Layer 11 of a small transformer language model trained on English Wikipedia (16 layers, counted from 0, width 128). Numbers have three digits each and are written without spaces.
A neuron's activation on a vector x is GELU(gate . x + bias) times (in . x + bias), where the dot is the dot product.
The model reads these tokens: " this" " c" "ross" " is" " consid" "ered" " as" " the" " first" " public" " mon" "ument" " in" " Bel" "gr" "ade" "." " The" " r" "u" "in"

The vector x that enters this layer's MLP at each token. A number n stands for (n - 500) times 0.0083.
0 " this": 586465273486304620626414562611489485518588529684406477480582498485455480501354565529543337509616470597484549451437305574339349645832406413590465538446356376509423265466577398583549116523407429555481584553486572358564565360469349676570690362404394477642395513639572529615436438513551573413533552971469630530633454474366594505496492485549422327718478699456414727601377606425616346693420
1 " c": 470344513318443438721530490408705496535389341675464510412539627510643560583611659435248467541652504549494615149673521384367651635698662455419419350614361504528626489707639441367493592710370407668663211477652533436435555357405471677614428242288386577480529390689580576397641444504619492581535605712481432501532423518533493458476548643390504304608389777535591579602509485557416592511421
2 "ross": 394388577522556510447421442591577530476355619460304422624276528493639281521497733519311243552483360689332598380576245395567464372696316395206358613453299462386536445537656337639453524239570515373507247586610267605536769605430584622318649146629543692627457668491655508562562499284365332781559476471396449450497454511477503428513537543526447455673541613491632422608442437367449563505522
3 " is": 377353503368542559433436413659783475545661408495292567476698444701819680387404455565402435545711602494552406493426431412510702516840586465466392483528402403360547607626477430338576326529377610529628540610434540486573445230536279700387592364498538578617469384649502195615558344518594210618661562770464447422749437631619653601532509471428462158566387462370559476552332553339653436571545
4 " consid": 693569387467380644608547547707442449504767379397410465441818446249722582714537481559495344562520560344486376655647454300525645825615534599335635523579467435459728655629656434399517394429456375492574512435511585622611567411666375584420531473476324469626614344490535477506752441420594280772421476493433387455637306433628440680321650543700607322555499619360442484370407409353496359828361
5 "ered": 309499364468410521573340591668622621545805392519221418459665476468715666469471383228383516476737529539414315653639562525522540728713564490329370491509481293342451580632426222206676228557310577416608599544380446512282522511449537555327575484241613520629503343467453350539454522516448380559429617686538549466584406568446656637258572497712489294569517496491506595474531522509573336771323
6 " as": 439447396437517422528346481686480436566581456523294453497608420519558664338287567661440418422698695432490370460576394411541409514853555416392350407648582363525463621601326522342610268589331497518545466517511498484511466556405464704479571426264392471536566258594523470642370662360634514599421426733529470520949480469711725530350518549562622238649403465348579701587319574366674400847369
7 " the": 493544356571408673578352584538546478612723398679391494443611384425483438519368596608521479388625557632405487378629421334478295605761457338637439497609388311545445349528536394625466106610425533571580500535476490429668522492491403440759743454443290400577386469718613291606426536480517498457551459790428675524593452418415535582532544644652309361641411630624491708495360685436661362639425
8 " first": 469474404577347635425505473564588359526755405529341485475564279262564670528505570207583609642599439635428200533597492406607572633875429400540416316496406531462360529595615285654567303414420460335559602478495530461483763492524480456544579349345424513605698445463509444579480402606380257547541718783501610626425183454385521621425479529858515408703508668600640618428501604596485319579460
9 " public": 499419300751311490669205629655649553589428563533576463555568260465974548542763471515373499556457439633546406342661373465482474512673428338338508470462454467284255143433647477679652307518351479509538515499637305473313434402315452475517453502291410667416534434533585476606510501623484356591397737769556495614455333401423495424444439556559505508400413575361557608381492385554339592484473
10 " mon": 741469333497433640535450497265498259404441533409539372406626581470659807490518759555478526577590714574429483505366546421675730658574460360562507411515646495390262484504783497534730498549345385454550590457717461640419579618338390597521431648498339606520467400525438238638583349501531354773251625650743553610613665572658446598563479577496679517328468588366501524388355540411299489660651
11 "ument": 465352308529279651628573483402401405653486629451532411663646277666797579345365486506301417724734425675548444539472345387570698394668507421522477590452402589382500315375557432717521235527515360498517547716617309471312740494594575613567508503328460441576347350414568479497361475445398295608673656708542424647541519675371483498369474585444511509186634648451574623352228468371376465598431
12 " in": 469415464552437428401389522680396463451491343402468510662563307799542422450501758829510376509557645481456315428493466342556493564701393348383445493642743420542363457513511307421376268501420554593597535304504439527593597522274469685542877185328338521396295420515528535483688459374642312659450657767518573544511518597428589450396615495478511396523396464388401818512374465406545596485439
13 " Bel": 552433616352553587552496522588605526620391541638495421426346393446526582489588524539394477389607687475482491292547552578367393398542548559519644540419457533475312522554698606715563354716314868161654469277552259409503491574624385650485440372390519591461541653427463196572361617666708567686302672538616409425616307437568445548381607459647565501545188580587645384398413452474306263348552
14 "gr": 700545565720599690588325397457417805627394419607694459607591550402422544589337398369548406361705712572576480328305412502570418469389698471494361413487453460760645459381649566654539608663454450463394477436650320397400482433442401648565556685308281528329405508390586246479383402424445405690673446433428425444604121548400530689575422633711431287527497451555627280488499402593408544489464
15 "ade": 352440673840355492540650597413467534524461731460469400492414442520380565482467399746702237446485359421508443345543376544563543425428558397551462439373779436509557505396601593482601522397398446466459416584564195199446521505540483784433583187347632272515155406386433384517520407554327317558580592682486566550539473636588500575444403449463328471573317521546376518632336469388404421647581
16 ".": 392360389370324694620557515722374606487504549515517663500270572613468418482418407510515337470520420401600653418537408335353549597619496412546384628528482457628389263440488507620641243587443506458350440433560759545628371453385521602688351519535285434487469569527665608539620437554680520529567623881623659544536537499398593488368554501495548273688425708501412554684526712283636266675384
17 " The": 563508363580456631611310497565542470632700428629388479387436458449412502556420652564501365381579463706461565451614512368531448504688342324643546498594364394572489342498624482620481201659547574542577370548554499369574635472424308360733657466513243378554300476679575345496292458546524451384486449903552700599501529364353592616586593586523385402654433639599430825481382648378570505549399
18 " r": 494340383508420433620578509481583599447218286345577361732509349460767606481602556273385479659340716625491441309525450415301509520511425408540527601612558421534544614603645461719583432589370729519756506485687582589658551528519360668441392595787383629510299417402668196393327628539507431665545545533406387530629551576462640675422440537424553255428384367689628677679482595368540490540578
19 "u": 457378491438551352673405266218392513583407447457429512784613418471397608506851626591296436446505291704539678369665494257381510363443607504564637662485465417357606423428576400335447648465454439511633368310724500369799631456596510539487263432537503569588666450493520446348461518706512702695479200505473594439580398310653217441342583409455499283518528331566547378362471486306616483591577
20 "in": 455373315480505669537405391150564472690469701377468407565579430448563651698203638473518378410753452490524669449603477389728575490689379493323529603370640470478367221413551462418562395463532387276483431491576302202488577523654505655571420589695510725407631297270650478509431622400449456525734169565538576512843655411523616638466569521540529398452642352536556462526513582475653516548619

Each question shows the input weights of one neuron of the MLP. A number n stands for (n - 500) times 0.00069.

n107 gate (bias -0.152): 496401496435508496508814595612372286550488543609411661496492473697610355671266520806606599413512669551727331336508445577559190457635406422328378469632496663543422413396233383725590620352572680610377504337547440321484298438405394661536399706528523368614516304417560472437582330616488297325741307529693690289318547453405589687562412210331524528397543613527476585523713324426622496312554
n107 in (bias 0.003): 543354384459397270534401477543579602429577542251295614583688478651451349496400549690504336554285431545398572539442485543409373557567401409440405657658435391365492462425539526395705690270812689405626542312511349492755666609328618815754582645603515620234413314660198323661684586283554587684559504603439450492605621364415440368421539413451405481527390387357439496670424477659420432413496
On which token does it fire most, and how strongly? 12 " in", at about 2.7

n62 gate (bias -0.205): 444717540436671616338544463793345731586628569681550231345511421500529348459393329310631734389525496522504460385566807455420518631654577544381566454251635637356637581575452312224627541334459464471592623706639437486668532475408683693552478500639565389325416425474608699382662687532669478659489628579442585489313507293496439410496593482504533434540475496288555669402482626507654580507457
n62 in (bias -0.046): 656651148477492683589524642380601558512630272426365551574665469332543672393431355716476520397601476391547449456599421318250433339349504398290363777605516430527465417639508566564559440714663599645939477434398396636598612593488453551528531694311644577610375569182552330761484419430456691399382669447473552418314360196635361527678524347586422386464621430570465380356571373356551687484543
It fires most on token 5 "ered"

n50 gate (bias -0.039): 649583700608269751528468403507475574648611461482367479359643584304720709352441521632457714511504507390606571536489425324390486482398336518461689598292436673230447314574457299507418402338233659390414514588682467493397493574457454475313444504650602388454354503368482561565472339307601475409583329459472475550229355581619538673616424514635432457482525634268579419638511598684364571369514
n50 in (bias -0.028): 715586526533275669507518343440522742485582389581543434361652605485445283507529448578522641575376393390493467624571622572386646415544374415496530496346485873467255548373215566511415107299328579456392489584585598376626489463433481400587638382393599307655371597630376377489445580449370360284550678550622437482500233489650318456580376463559363507537290559741496642614667534548678651552526
On which token does it fire most, and how strongly? 8 " first", at about 1.3

n73 gate (bias 0.023): 494417285605434519438639516590469628372370478666447390491257497580450497347442377664720528331453547428365453355522352273500557623581424667628535460668465503649478602305516488548670532500570396415602528522456474494591606238525405541432547484434412565667550494541234596538444463478503469622518468565487500437534475340487463263428471346475434427299469422344303658469624666685506597406606
n73 in (bias -0.066): 456332561787392632439641507415439579300387674482461572661559440529385540540549572392237395551393739468558580592580399589651712579610637453400341606400687636379496511638456378629417541747526690701595493378242456361402575543573460536619550429453364561807601662355526226646418319415442719404412674463439478453446339410343642722514614435547583500573489439561493749468580386399475417619464
It fires most on token 12 " in"

n153 gate (bias -0.137): 553621485228380734689556489500441619489477504608518410663527640232422802443409272478500538599315358597534504534164594319545549560430526489504317632296332467430585394434618582649152393337618391470553448533459561563571341559380410634327526458309437286564623562568439553557574364367606530463606421512676492321611396284553570493419420594343309601443534329363421507634587721623481213448733
n153 in (bias 0.003): 473554414478405572511508515570346361710477367677601458489719657453504598304500349682268550465327553658568607438270489058439492413414538599708435444290530451332432473280581620376405640508488526424645526398462376598470342444447523883445672437492368684511542478492608600546474459560458496504337321390637281545432210542308575432278485606413261355308557425410779736383542639526435564595598
It fires most on token 14 "gr"

n160 gate (bias -0.146): 489620562598552434515763317383401533372552441379547352408591631666441493485366614448526511095804585548633281560638563626253526493434633574401533525511711445558716455613417372333448447511597612537549371419675666603641548438548567267260482439463518588633637551552700481433441431726410563522702630358363687747354482596511445350581225452678430556478485364412604693493444579434675515722610
n160 in (bias -0.054): 578469321591269382473377368621413553561450658229496454401492458590523423582628423369396291562199589603473423610488562508377274404352254465454342549736504336466306457545394565642654429595449751538384443443218508454323473405682693454417496575473527546646462459596128453500435420432442626534751269340492772573527618335714458611359563777589600562811416397413581723511341465519430554450569
On which token does it fire most, and how strongly? 1 " c", at about 0.27

n298 gate (bias -0.078): 268411634446379460475449415736558431424389695533385650667281496556570767307547551419500566481253346551430581410552353700485504562388393478277504468471419420334366707619522522605526466518511686654437380347448451682596424365585515522432703806588442583757379421581328574404326399381467489500428518660360481511438456701318323609344407397610515349355613562402304583650762645690618547621594
n298 in (bias 0.020): 489481628423470426577793474583298426779474455330351359254324624413359563319413519396481601387463589636500619466485675573470376630346340426592355584511444518273511582573391430420504549548304663437582485331448402732467607563691545622531507286601603529582352195593326466650493390650433548592442690473511361622614345644372369599375289389463258381429459308592272683600586647570504640381677
On which token does it fire most, and how strongly? 18 " r", at about 2.2

n129 gate (bias -0.091): 504336571599500768603543558551400689486351648554419525618448514566576565628352676392500312649636424336324439739515536633299369514468615676543442571276672553653322544493511411603410607696489437536594393429399621414496368268352673439615539696478457330651568690500694729602589457645485317657588381627468351396368557701358412439564774414496388659507543379450384369421308551453460307507507
n129 in (bias 0.046): 489485593397242392504413592541586687629394609489660355238743589552594645533564536682533544632493678554297380481518438485507489584586351319475424439694533514464701229568696442407616545396533641493434464514453629525467615334372129677530375552642406504351493408595482661500597561428625547532475351602591540525572655294511300453471190649616453478661359370292551564615474404764638608457676
It fires most on token 0 " this"

n121 gate (bias -0.081): 331433310565570412310249586432394562467753737562768404339561471459714478612666747692515411586551311647419289534407422481423470570678441541364441754405710643511602422758466617496651357621470403375444504639615590548315288434593345467492402538585485540563489493618598746671562682369779540445547304370430459401467478515433362357558489360252360478575570665500578445511426579430329438471518
n121 in (bias 0.018): 567625475754416457468493507545558370493555398569597573550601536355442562740454602340591613448543577486609471534504621556671696387737650518453588697652646634550439540626474435273591366580603329642713221489680541518602287507643504307388558286467431543504595372431556537544410414460585496496479650341730585544633659627585246681208430478401595284485496786266445446583588381257412442562608
It fires most on token 4 " consid"

n93 gate (bias -0.099): 381654259660553395518472514518566359629389571472493599423628671562486645493292564539578258568360543352486454623543457686398339440144578595363486351367397658580500414580691493645518417500679479722471641412447230686493525395500592656544503562447482437532419414543410289300440301441386581546500610721273564560468461228712622560384378596326514429468655627633450430518550504334365585408479
n93 in (bias 0.075): 496528473636521734527548385588476342661249507693558431613557388532635462577537579233604337546606389287407285313633549489676433431640531614545545588665514431510254458776465572659424631438391645510350552400409563527420274414514378676578589347462531329403552554399486482476469333316601376366466500324555458431175572638507463510579518417604275444430566438627322408417559563486368414386483
It fires most on token 14 "gr"

n232 gate (bias -0.078): 641452382553482432518620683518292547486522467435543457518414429400547435423521323485351358342317373565355504570738176504558662609629776659377594532601496493310697445364537597611558634392412581417599713586445382475406234669580482428530446545544522632558623649569814595654313668661646681392684595440257441594640378377460543374561415667445500500467446536425584246684460600457423525667335
n232 in (bias -0.009): 556358146456322757483592503608379486422534617358490425514697658514551602763513619565490586465578521469442291678462685662595510357591435531476579466645650463436574483393549551322589162507403440507503490415531361605213422463394442415349581468592544426469541433476507369221405524561400371534510360574480510401777493704542708307554455497620428510383503476507527480738455545626359578534436
Its three highest activations, in order, are on tokens 9 " public", 4 " consid", 11 "ument"

n140 gate (bias -0.088): 390602483366528528469668289681555663283394426455466639465608555332207483574578517385647500567372455705444518247567420622601450437355503563656573466618503503624562398541354614539528568479574275479359608531798401535413631424317458678557424349553531438392371398532507606525569854600627761493534370583472458368500455430620366323555724535420427451648646642555648397403626550416472378388645
n140 in (bias -0.031): 469393735687568520611449596327534611577462548621547517292483433622459591331294507633673343469628480301330469417346476458368583578684650232642425473561303483554295702350410278500466392513500616544298527466288293692449473436589473503434403769694443594459541530548472517442282380577531470460546446556344394554550436585655523618493448418622469442431656358396490480483589355473316581368537
It fires most on token 14 "gr"

n312 gate (bias -0.086): 458459628430517500405739417542345571500541277571265575591623534385476394486770503630445551590466627510674390594538541324428535216402558671486558574202333541537470531409542368441459458388545537473655412276479347500565574493528449599458473669442510439733449657589336490614591349480538715317397349468705604347497327507521584100544476514562479565555554459456479470333624677401493510442385
n312 in (bias -0.051): 586466766341277577587251320507453426450374456604692534283604483452780540691434399517551551363480419637510544596633642646399497412530588672487578543620527560337360456580270363748298503470480444433425564577578445530392557353466470369611447337399644593416651563608551623653467314540493382553559686567406480698523607564333374567530435554601470419667272627537503500540486418611554477372647
On which token does it fire most, and how strongly? 13 " Bel", at about 0.57

n34 gate (bias -0.041): 653379553523388492206415683516245492553469283741394650176444542370739477547413373670365450555500628749354345587512492365550684376496523477650647379412373565534672597360437427662373480404465365419337500408558359401415603531644527642619629583399577553419454802477398687504664591527368669519571434348712578500405408477727637649599441438550431260282696642416438652270508743700674554604504
n34 in (bias 0.009): 449640451538515302382316415261496290481461566374534477542290466437600645473462569458358515765332623374588488300318365631611597350508700600431462606428504690383549570557484131504343547489667500573264573439848512717454462287488369527864602445446351496592711594342445477500470424458605649443455542564242508534340355519745598420546520569446692404399221698492573368534492438772662446508622
It fires most on token 8 " first"